Layer 12 of a small transformer language model trained on English Wikipedia (15 layers, counted from 0, width 96).
A neuron adds its activation times its output weights to the MLP's output. To switch it off is to set its activation to zero at one token and run the rest of the model.
A neuron's activation on a vector x is GELU(weights . x), where the dot is the dot product.

Input weights of the MLP neurons that the questions are about. A number n stands for n times 0.0075.
n3: -19 -3 17 28 -8 -41 -2 -30 19 -23 -13 2 11 53 7 41 31 52 -26 35 -34 -68 27 7 36 -43 -15 22 0 -89 1 29 15 62 56 -18 26 -50 28 -2 -31 -45 34 -13 23 -37 -11 -42 -37 11 56 -33 15 27 -15 -36 17 23 7 -30 -15 -35 -8 -7 41 -19 -20 -52 21 11 -36 34 0 4 13 4 15 12 17 -26 -40 -33 63 14 32 40 -14 23 -34 3 -35 25 -13 0 -11 -35
n30: 9 24 -19 26 -6 18 -65 -7 -42 22 20 28 2 -39 28 5 -23 10 -44 4 12 -53 -5 -19 22 -10 20 -8 17 38 -3 -48 4 0 -22 -6 -22 -20 -34 -11 10 -6 12 -1 -13 -7 18 -2 20 5 15 25 17 8 61 -21 -18 -31 22 -23 20 3 61 -10 -10 16 5 -22 8 -3 -31 46 23 -23 -26 -22 37 33 35 27 -69 40 -15 5 12 -51 37 12 25 -28 -53 16 4 28 -41 2
n88: 34 -53 23 13 -14 -60 13 -36 -5 -23 -31 -21 13 -25 -31 3 4 19 42 -71 -3 3 1 22 -1 21 5 -18 -36 19 3 -9 -26 -2 -51 20 -21 -13 74 -8 -3 -1 -22 -13 -3 -6 21 27 -52 25 22 -1 19 23 -22 7 -46 33 -17 15 7 -32 24 -10 7 -64 53 -25 56 -7 59 1 28 33 -19 -74 32 20 7 81 -21 -18 17 -7 13 8 -23 29 25 -43 23 50 -31 -19 -5 32
n111: -1 55 12 4 34 18 11 -37 -15 25 10 -28 -7 41 -7 9 12 -3 -11 0 -10 -14 34 5 -7 8 35 -10 -33 -16 30 -27 19 -9 -31 -20 23 -36 -25 -7 -1 -34 -8 24 22 -47 -5 -13 -35 2 29 -15 -19 35 -26 25 -26 25 -44 10 -15 24 50 -1 7 -5 -66 -21 -4 -51 -5 49 37 -5 -5 9 1 14 7 9 29 76 9 -3 25 27 -15 -39 34 -4 16 -22 -27 -33 -34 18
n118: -5 3 0 1 -27 -5 27 -38 28 -31 4 32 18 18 -64 20 -7 -40 23 -11 42 55 -6 -22 -15 5 -18 12 12 -7 6 8 -18 -55 -61 -34 -10 -59 24 -11 26 10 21 -18 -24 -16 25 4 56 -22 19 -25 47 8 -37 5 -39 14 69 -15 -18 -10 25 6 19 45 14 26 58 -29 1 -68 32 12 -4 -1 28 -7 -1 -25 -3 4 11 -2 -21 53 20 -14 6 -14 -52 -3 -48 -11 15 52
n126: 53 16 45 -10 36 13 -45 -3 0 23 18 29 40 -25 10 -9 19 30 -13 56 2 23 -22 -32 -75 17 -7 -18 21 -15 -25 -10 15 -21 -32 -13 -21 33 5 31 -47 -26 5 -35 -32 -5 -5 44 8 22 10 -21 42 -45 -74 -20 29 15 -17 30 -20 21 -11 -21 44 13 30 32 20 8 -12 -45 -1 -81 -48 8 12 26 64 36 2 -26 16 31 42 -19 -41 13 21 -25 -23 15 -65 4 39 -44
n130: -2 0 66 10 -8 -17 -20 37 -31 -31 -6 21 16 23 1 4 -16 29 -7 -7 37 -53 -20 -58 -8 6 11 8 34 -20 -21 -13 10 -5 -16 -29 2 38 45 -34 16 39 -39 22 8 -44 -36 -27 13 44 51 -4 -23 3 28 25 -9 11 0 44 -17 -24 -9 2 0 -16 -2 69 18 -5 -58 -3 51 13 67 -36 9 -29 -47 32 -30 -70 39 -16 10 46 -16 0 21 8 30 -47 -52 -42 -4 -25
n141: 29 -13 -21 36 8 -29 19 1 -12 32 25 -4 -15 15 -8 0 -27 -23 19 37 26 -13 25 -18 35 26 3 -36 8 -3 -23 94 37 -60 15 13 -33 4 39 26 36 86 28 29 -10 40 -15 41 9 -1 13 -12 -8 -2 15 -39 -28 -9 35 -85 9 -3 4 10 -21 -16 -20 0 -53 -36 6 -4 16 -22 28 1 -26 18 -19 14 -35 -23 -47 21 -18 13 36 -26 3 -28 -29 -14 -21 13 -21 -78
n254: -13 -38 -23 46 -10 -32 42 27 -29 -18 41 4 44 -7 1 -18 -20 -13 2 -15 2 -57 -35 -19 27 -43 9 -23 9 -4 -13 30 28 -17 -29 30 22 24 1 17 -59 -16 5 -43 -23 9 48 -33 -2 68 31 -49 -12 -7 -1 -1 4 27 24 6 -69 5 -14 -10 9 37 -32 9 -7 -43 9 -2 51 -25 26 20 -38 8 -17 25 -5 -2 46 14 -9 0 -38 -15 0 40 76 1 8 29 -16 40

Output weights of the MLP neurons that the questions are about. A number n stands for n times 0.005.
n3: 3 44 -46 24 22 0 23 27 5 -32 70 30 26 -18 71 -21 -48 11 -12 4 -21 -43 55 16 -5 -15 -41 -18 -65 56 8 -8 21 -8 -42 -16 29 13 1 -17 -18 22 -30 21 -16 49 -42 31 14 -29 -18 16 -53 -24 11 -5 -27 7 18 -13 38 42 0 -14 -13 -27 46 -43 -57 27 77 28 -1 -15 4 13 -20 -22 -27 -25 -29 70 30 17 -16 3 1 9 13 -22 -22 -25 -27 4 -6 1
n30: -4 -1 13 1 -26 -7 -9 -8 42 -38 -27 -22 -13 0 -31 -3 10 -4 22 27 15 -5 9 18 36 38 -1 2 9 19 19 52 42 -42 -30 16 6 6 5 -28 -8 31 -4 20 5 -11 -12 10 8 0 5 -24 8 -9 -36 28 33 37 -8 2 -14 -46 6 5 -19 4 -4 13 -11 -14 46 -40 -15 13 16 -17 -4 -34 -24 -37 26 -30 19 -10 -33 13 -36 -21 -4 12 35 -9 -4 -17 -14 23
n88: -9 10 -16 -14 2 8 -42 40 -7 -28 30 -66 -25 -17 -47 -15 -14 -2 -70 39 17 6 8 -94 35 54 44 4 -34 -7 63 26 10 -21 40 -15 18 5 -79 14 -25 32 -23 3 16 18 -11 5 26 -31 69 -25 -24 29 27 -26 6 -46 -44 -21 20 -9 14 0 -48 -30 -39 -6 -8 17 -53 3 58 -9 -2 33 35 12 37 -27 10 -14 -73 20 39 64 28 29 -6 5 19 33 60 3 19 -37
n111: -44 -26 16 -23 20 -15 2 5 14 -19 43 14 16 -50 -5 1 -9 12 17 17 24 -47 -1 11 -11 -27 -3 19 4 12 -5 10 7 1 -11 40 -16 -3 -45 1 -2 12 -18 26 -59 -14 -24 2 30 -6 67 20 4 -34 17 15 5 -25 -41 25 -3 -22 27 1 24 21 18 -24 -10 4 28 2 21 -1 -49 45 -8 7 -5 -33 1 -20 39 -9 5 -19 10 16 -11 -34 -9 25 -3 -20 11 50
n118: -5 -30 45 18 -11 -10 6 -6 -55 -7 44 52 -50 6 -8 39 0 -27 24 35 26 -44 -76 -9 -50 -27 -12 -5 -24 20 -26 -16 27 -14 62 -15 -4 -64 30 -1 20 1 0 87 -15 29 43 17 -1 -21 -18 -11 15 -47 -38 -12 42 -7 -11 32 15 -1 31 -16 -5 -22 28 41 -43 22 2 4 18 -24 -17 -27 -10 -51 -6 29 -19 -22 51 53 28 -13 -21 -18 26 -17 35 -21 -13 3 24 -7
n126: -44 -7 -39 68 -33 4 38 -32 59 -13 70 25 -14 -12 -2 -27 -22 -4 66 28 -65 -18 21 -7 -35 -7 45 -21 40 -45 2 -75 -52 -22 -41 8 -13 7 -29 -13 36 -13 36 -27 10 5 -22 -41 42 -14 -12 22 -8 21 -43 -25 51 13 32 2 0 -37 -4 17 56 23 -50 -4 18 -23 -7 48 14 44 19 -14 43 -67 -19 2 23 -29 -43 -15 16 3 27 0 27 61 -10 -70 12 3 49 27
n130: -33 19 31 -17 2 2 17 3 48 -57 27 12 -9 -50 -26 36 29 48 42 -18 -26 44 11 4 -27 -17 13 4 -56 36 -14 -43 -30 -6 -26 41 22 -33 -32 24 -9 -16 11 -5 11 28 20 4 44 35 -25 -11 1 -29 20 -7 52 -14 33 81 0 -82 -27 -17 10 -17 6 -11 26 -13 36 -19 -38 -5 11 14 -4 41 -35 -45 -24 61 -23 -35 -21 34 -52 15 -13 12 48 -27 -71 4 14 10
n141: -8 5 15 -5 42 -8 54 -3 21 -35 -68 -1 -18 34 -30 -8 -43 24 -17 -9 18 -46 40 56 -6 -27 24 -39 64 -53 17 22 6 15 -3 42 -4 -6 -3 -22 -22 19 -33 1 -27 -13 16 48 -52 -1 9 -9 18 -34 -28 -11 -41 53 -27 41 25 -21 53 -29 -8 22 -42 12 11 15 -9 32 -18 13 84 24 21 24 -7 29 -15 2 28 -43 7 -5 -51 36 -7 -31 0 -51 14 23 -23 -58
n254: -17 14 20 -73 26 -21 18 -27 12 37 -9 10 -25 -22 -20 -20 28 26 14 37 9 43 46 -23 -26 61 -37 17 64 18 33 25 30 -2 12 23 -5 10 12 -12 23 36 -38 19 -47 -5 5 27 -46 9 33 8 -16 -43 12 8 -2 -50 -36 22 -2 21 16 8 -65 32 28 -22 20 -3 -6 -2 -67 13 -32 -3 -17 18 2 -35 17 -18 -15 21 -7 -63 -1 -12 17 40 -19 11 -24 -53 -1 1

Each question names a token from some text and the token that comes next. It shows the vector x that enters the MLP there. A number n stands for n times 0.064.

Then comes g, the gradient of the next token's log-probability with respect to the MLP's output, scaled to length 1. A neuron's effect is roughly proportional to its activation times (output weights . g). A number n stands for n times 0.0046.

"s", then "ia"
x: -21 5 -38 -18 17 20 21 -40 -6 17 -5 -10 -21 15 7 -32 28 9 2 -28 -22 -19 -18 10 -9 -10 19 2 -4 -33 1 24 10 27 15 6 43 39 -19 18 -19 1 15 15 19 -12 19 -11 22 0 14 -7 2 -30 9 4 24 7 1 -13 9 11 11 -8 -4 -21 10 -10 15 3 -50 17 -48 38 -10 -15 -6 -17 25 -2 -6 0 -12 -17 -22 -26 -2 -5 5 12 -8 34 17 -11 -17 36
g: -2 36 0 42 35 20 6 3 4 16 -11 -7 -29 15 9 -31 -32 13 11 -1 25 -9 4 -16 -6 -19 -28 -11 -25 -12 2 8 30 -48 8 20 -34 -18 19 8 31 -26 -31 -13 -13 -1 -8 -31 -5 -29 -11 9 1 4 4 -19 58 -21 0 35 -31 21 34 19 -16 -23 7 -28 -12 20 16 23 -1 23 -14 -32 4 -32 -32 -30 16 46 -1 -30 -2 21 6 23 -11 4 14 55 -20 -3 30 12
Switching off which neuron hurts the next token most? n3

"ay", then "er"
x: -34 -6 -40 -23 -32 -10 2 9 25 -2 1 -1 -9 41 -34 -23 20 -11 -1 -33 -4 -9 22 -31 -3 -7 -53 3 -19 -8 29 18 8 25 -31 14 32 17 -15 19 5 23 -9 -6 15 0 35 -9 6 -17 -8 30 -14 32 13 -12 6 -16 -10 7 19 5 27 -14 -25 4 -7 3 46 -9 4 10 -3 23 7 36 13 18 7 -16 24 -9 -13 -12 -24 -6 5 -4 -18 3 -18 -6 18 -23 -8 13
g: -5 2 -10 20 13 -44 10 15 17 22 0 61 -33 25 -24 14 -26 23 38 10 -42 -3 -37 6 19 11 17 -11 -28 -24 -7 4 2 -34 -17 2 -40 -47 19 20 12 13 -3 25 0 1 41 -22 -9 -4 21 12 -8 -3 -41 -48 0 9 -1 8 21 -22 15 -5 36 -4 19 10 13 -1 10 -19 18 -24 -16 -25 32 -19 1 16 21 7 30 -41 -29 -3 14 47 0 4 -18 -20 -21 18 -12 4
Switching off which neuron hurts the next token most? n118

" In", then "s"
x: -18 -9 -15 10 -14 -32 -9 -14 -2 -17 31 -1 -3 5 7 -67 10 -16 28 -21 -44 -12 -6 -3 8 9 23 -10 -10 4 35 -12 37 34 -5 20 12 35 -18 0 -17 10 -10 17 5 -4 6 8 14 -11 -8 29 -32 4 1 4 35 -3 5 0 7 -25 8 -30 -28 -4 26 7 31 -19 0 12 -21 3 17 -7 -20 -8 6 -6 25 -27 -10 -22 11 10 -8 11 3 -15 -6 7 8 -13 20 41
g: -15 -38 23 -2 -16 5 13 0 -50 9 22 -27 -1 9 6 7 -4 8 -6 -35 9 -16 1 38 6 35 -12 -25 -55 3 21 -11 11 8 -16 -29 -8 -5 -4 4 -15 -33 -2 -15 2 -2 15 14 25 0 -19 -13 -12 -3 -15 14 34 -17 -26 -25 7 9 -28 28 -37 -22 -18 -66 35 24 0 25 53 8 -31 7 -16 16 33 18 8 24 -13 7 13 -13 50 43 -14 28 6 11 29 8 -1 0
Switching off which neuron hurts the next token most? n88

"\n", then "H"
x: -8 2 -8 -11 -18 11 -7 12 4 5 8 -7 -7 15 -12 -59 25 -15 -1 -7 -27 -23 26 -49 -2 9 9 -1 19 11 14 10 17 51 -4 -5 -21 24 -36 12 -26 16 -2 12 5 -7 -20 3 23 3 -5 21 19 -18 -11 -1 37 10 -22 -6 -2 -62 -3 21 -1 28 18 -9 -12 -3 -3 -13 -3 -7 3 16 -16 12 12 -9 12 -12 -16 -10 22 -15 4 10 14 -8 -1 20 12 -29 38 -3
g: 19 -36 15 35 -6 -43 25 -30 18 -7 26 27 60 -30 -16 -11 19 -29 -2 15 39 16 28 -3 -1 -9 -2 18 -37 3 13 19 -1 -2 -8 -20 -25 10 -3 27 29 -20 16 19 21 20 -31 -5 -2 15 -22 -40 -32 -72 6 9 -38 -16 -15 9 -3 20 0 7 17 10 17 -12 26 3 21 -13 -10 38 -14 -7 -22 20 24 -42 12 -16 7 4 -27 -26 -7 -14 32 -8 16 -12 -8 -1 -3 9
Which neuron, switched off, raises the next token's probability most? n126

"ar", then "ch"
x: 9 9 -1 11 21 4 6 -29 -25 -33 22 -8 -16 -2 -1 -24 55 6 7 -22 30 -41 -23 -18 -6 -16 -17 -3 0 3 7 -3 22 4 1 6 33 13 -6 19 -7 12 -27 5 -1 -15 6 11 18 -20 25 25 -26 3 -3 45 29 -14 9 -21 11 -21 12 -1 -35 40 -28 -14 5 -37 -42 20 -39 -11 -9 -3 -9 8 -5 -4 -6 22 -5 -9 -7 -6 28 12 6 10 -22 15 28 4 36 20
g: 10 -6 -1 -10 49 13 -27 5 -7 24 -6 30 1 -32 9 40 -12 -39 -15 -18 28 -17 -1 19 -16 25 -12 -13 -8 29 0 3 -10 -15 6 -1 -54 3 33 -42 6 21 -15 -12 10 -6 -6 -10 -14 0 42 -19 -2 -41 -31 -40 10 30 4 -3 -38 4 -4 29 -17 33 -31 38 -6 -11 -4 10 -34 2 11 -26 -36 -36 -20 1 12 -26 28 17 13 21 35 -5 19 25 21 32 12 30 8 3
Switching off which neuron hurts the next token most? n30

"a", then " S"
x: -26 0 -10 -5 -2 -8 4 -23 -17 -11 0 0 32 22 -16 -30 26 -19 5 -7 -19 12 -42 -31 -26 18 29 8 -5 -2 -6 12 -15 16 4 -4 17 33 -26 32 -17 3 17 33 -1 -16 15 12 44 -12 0 31 -3 14 -12 15 14 -12 -17 -24 23 31 39 3 -6 -12 9 -37 -2 -6 -30 0 -41 -6 15 2 3 -46 9 -14 -7 15 -4 -19 28 -5 19 -10 0 12 2 10 38 -26 8 13
g: 17 -37 -11 24 -11 0 -13 -7 -60 25 -12 -5 40 2 17 -18 21 -1 15 23 -18 -9 -2 47 10 -9 -31 24 -9 12 22 -12 -20 21 2 -22 -15 -13 10 -7 -26 -11 -29 -50 49 11 -26 6 8 7 13 -3 2 21 -12 -2 -27 28 -10 -7 31 -42 31 -17 24 5 -32 15 9 -4 32 -10 17 23 -2 -6 13 -26 -3 14 6 52 -9 -15 -23 -10 11 3 18 -7 31 -33 -31 -13 47 -33
Which neuron, switched off, raises the next token's probability most? n111

"o", then "y"
x: -22 -22 -10 -23 4 6 -12 -16 2 -12 28 -4 8 16 -9 -45 35 -5 28 -6 12 -9 8 -9 -14 -4 -2 -11 15 -18 -6 0 -7 36 -16 0 29 27 -54 21 -5 -18 0 39 -15 1 29 8 27 31 -16 20 -36 -5 1 9 14 -11 10 -21 1 20 -5 -25 -19 -3 -3 -10 -9 -27 -12 5 4 -9 29 0 -24 -13 0 -8 30 18 34 -29 10 -10 23 27 13 27 7 -18 16 -29 12 -9
g: -3 5 41 14 -24 5 25 0 -20 10 16 28 -16 12 -16 1 -5 -2 3 27 -20 -12 32 14 -63 16 -10 -19 33 -19 -34 10 -9 7 -7 16 3 31 34 -19 30 -7 -26 11 23 35 21 33 -58 17 -35 8 -24 3 1 -23 35 -42 -20 9 -20 15 -8 -8 14 -23 21 -29 -26 21 0 13 -21 15 1 -5 -4 -12 -3 16 -27 -8 -13 -2 -53 1 6 -6 -32 59 1 17 -6 18 15 -4
Switching off which neuron hurts the next token most? n254

"W", then "A"
x: -28 -43 -1 2 7 6 -16 1 9 -28 30 26 6 9 -15 -53 34 6 -13 -9 -16 -31 -16 -46 -24 22 16 -9 -11 -17 15 1 3 19 7 -7 22 16 -41 7 28 10 -1 33 20 1 2 16 28 18 10 -18 -37 -18 13 14 25 2 -10 -11 23 -36 -11 3 -7 4 37 10 25 9 -15 -7 -32 -1 4 -6 -14 3 -8 -24 6 -9 -5 2 -2 -15 17 34 20 -2 9 3 15 -4 10 6
g: -8 -16 25 28 31 -35 -40 -11 -9 42 -10 -9 -10 6 7 -7 24 -10 -10 30 -16 8 24 -22 -15 -21 -21 -20 11 8 11 -24 4 25 11 -4 -20 -2 20 9 10 8 25 13 31 -13 7 -28 19 -8 -45 -4 0 3 -11 -20 2 33 -3 33 -5 -18 -4 19 -20 10 -30 -29 11 22 -19 -19 -9 4 -11 -12 -16 43 -1 43 3 15 -54 9 1 -21 -73 18 10 3 40 28 25 25 21 -45
Switching off which neuron hurts the next token most? n130

"f", then "il"
x: 8 5 -13 -29 -4 -8 13 -13 -13 8 2 -14 10 -20 -20 -45 42 0 12 8 1 -1 -19 -17 -7 -1 3 -21 3 5 14 1 19 15 -2 9 68 26 -51 21 14 4 18 17 1 -5 12 -8 -5 -5 -4 61 22 19 -12 28 -22 -16 -6 16 35 23 21 -49 -6 -1 12 -14 28 -11 -33 0 -18 -4 10 -20 9 -17 -23 -4 -12 11 10 -6 -19 -28 -11 -11 17 16 -14 4 -5 -9 14 10
g: 28 -15 36 11 -9 25 9 22 4 4 1 32 -14 11 -47 -22 0 -4 2 10 -1 -20 18 6 0 13 7 -2 -7 -10 -39 13 14 -37 -16 20 31 62 -6 20 -16 -14 -52 13 0 -6 -2 -27 15 36 -28 21 -23 3 15 29 4 -38 -4 -24 37 -16 -2 44 32 -7 -3 -12 -19 -21 -32 14 -34 7 2 -15 -15 -13 -14 -39 -9 29 -20 -17 -26 34 16 17 -19 -10 29 -6 25 -7 -24 38
Switching off which neuron hurts the next token most? n30

"h", then "an"
x: -18 7 17 5 -24 16 6 -37 -9 -7 19 -6 4 1 -2 -19 26 16 -15 24 4 -2 -9 -14 -30 -8 19 -36 -5 -6 5 25 4 1 -7 -8 39 40 -34 16 30 13 17 5 5 0 31 -3 30 -20 -24 50 -1 7 -2 28 7 -10 10 -5 31 4 36 -43 -36 -4 16 -9 -18 -17 -16 10 -4 26 -12 19 -17 -10 -12 -50 4 -2 4 -10 -12 -1 28 -8 6 -5 7 8 4 -34 15 -35
g: 15 27 63 19 5 -5 -7 -4 34 -8 7 9 4 -9 6 -1 -33 5 21 20 -3 -9 36 -26 32 25 21 -43 -25 -33 -2 -10 16 -15 -39 10 -20 -13 21 18 1 31 -5 -14 -50 -4 2 -6 0 19 39 -35 -18 -2 -2 48 -48 -12 18 -11 -26 -28 27 -18 11 -18 -6 11 11 14 -14 59 10 -16 -20 -43 12 7 -16 12 22 -10 20 -27 -13 11 26 -28 0 -12 14 6 -26 0 -2 -8
Switching off which neuron hurts the next token most? n141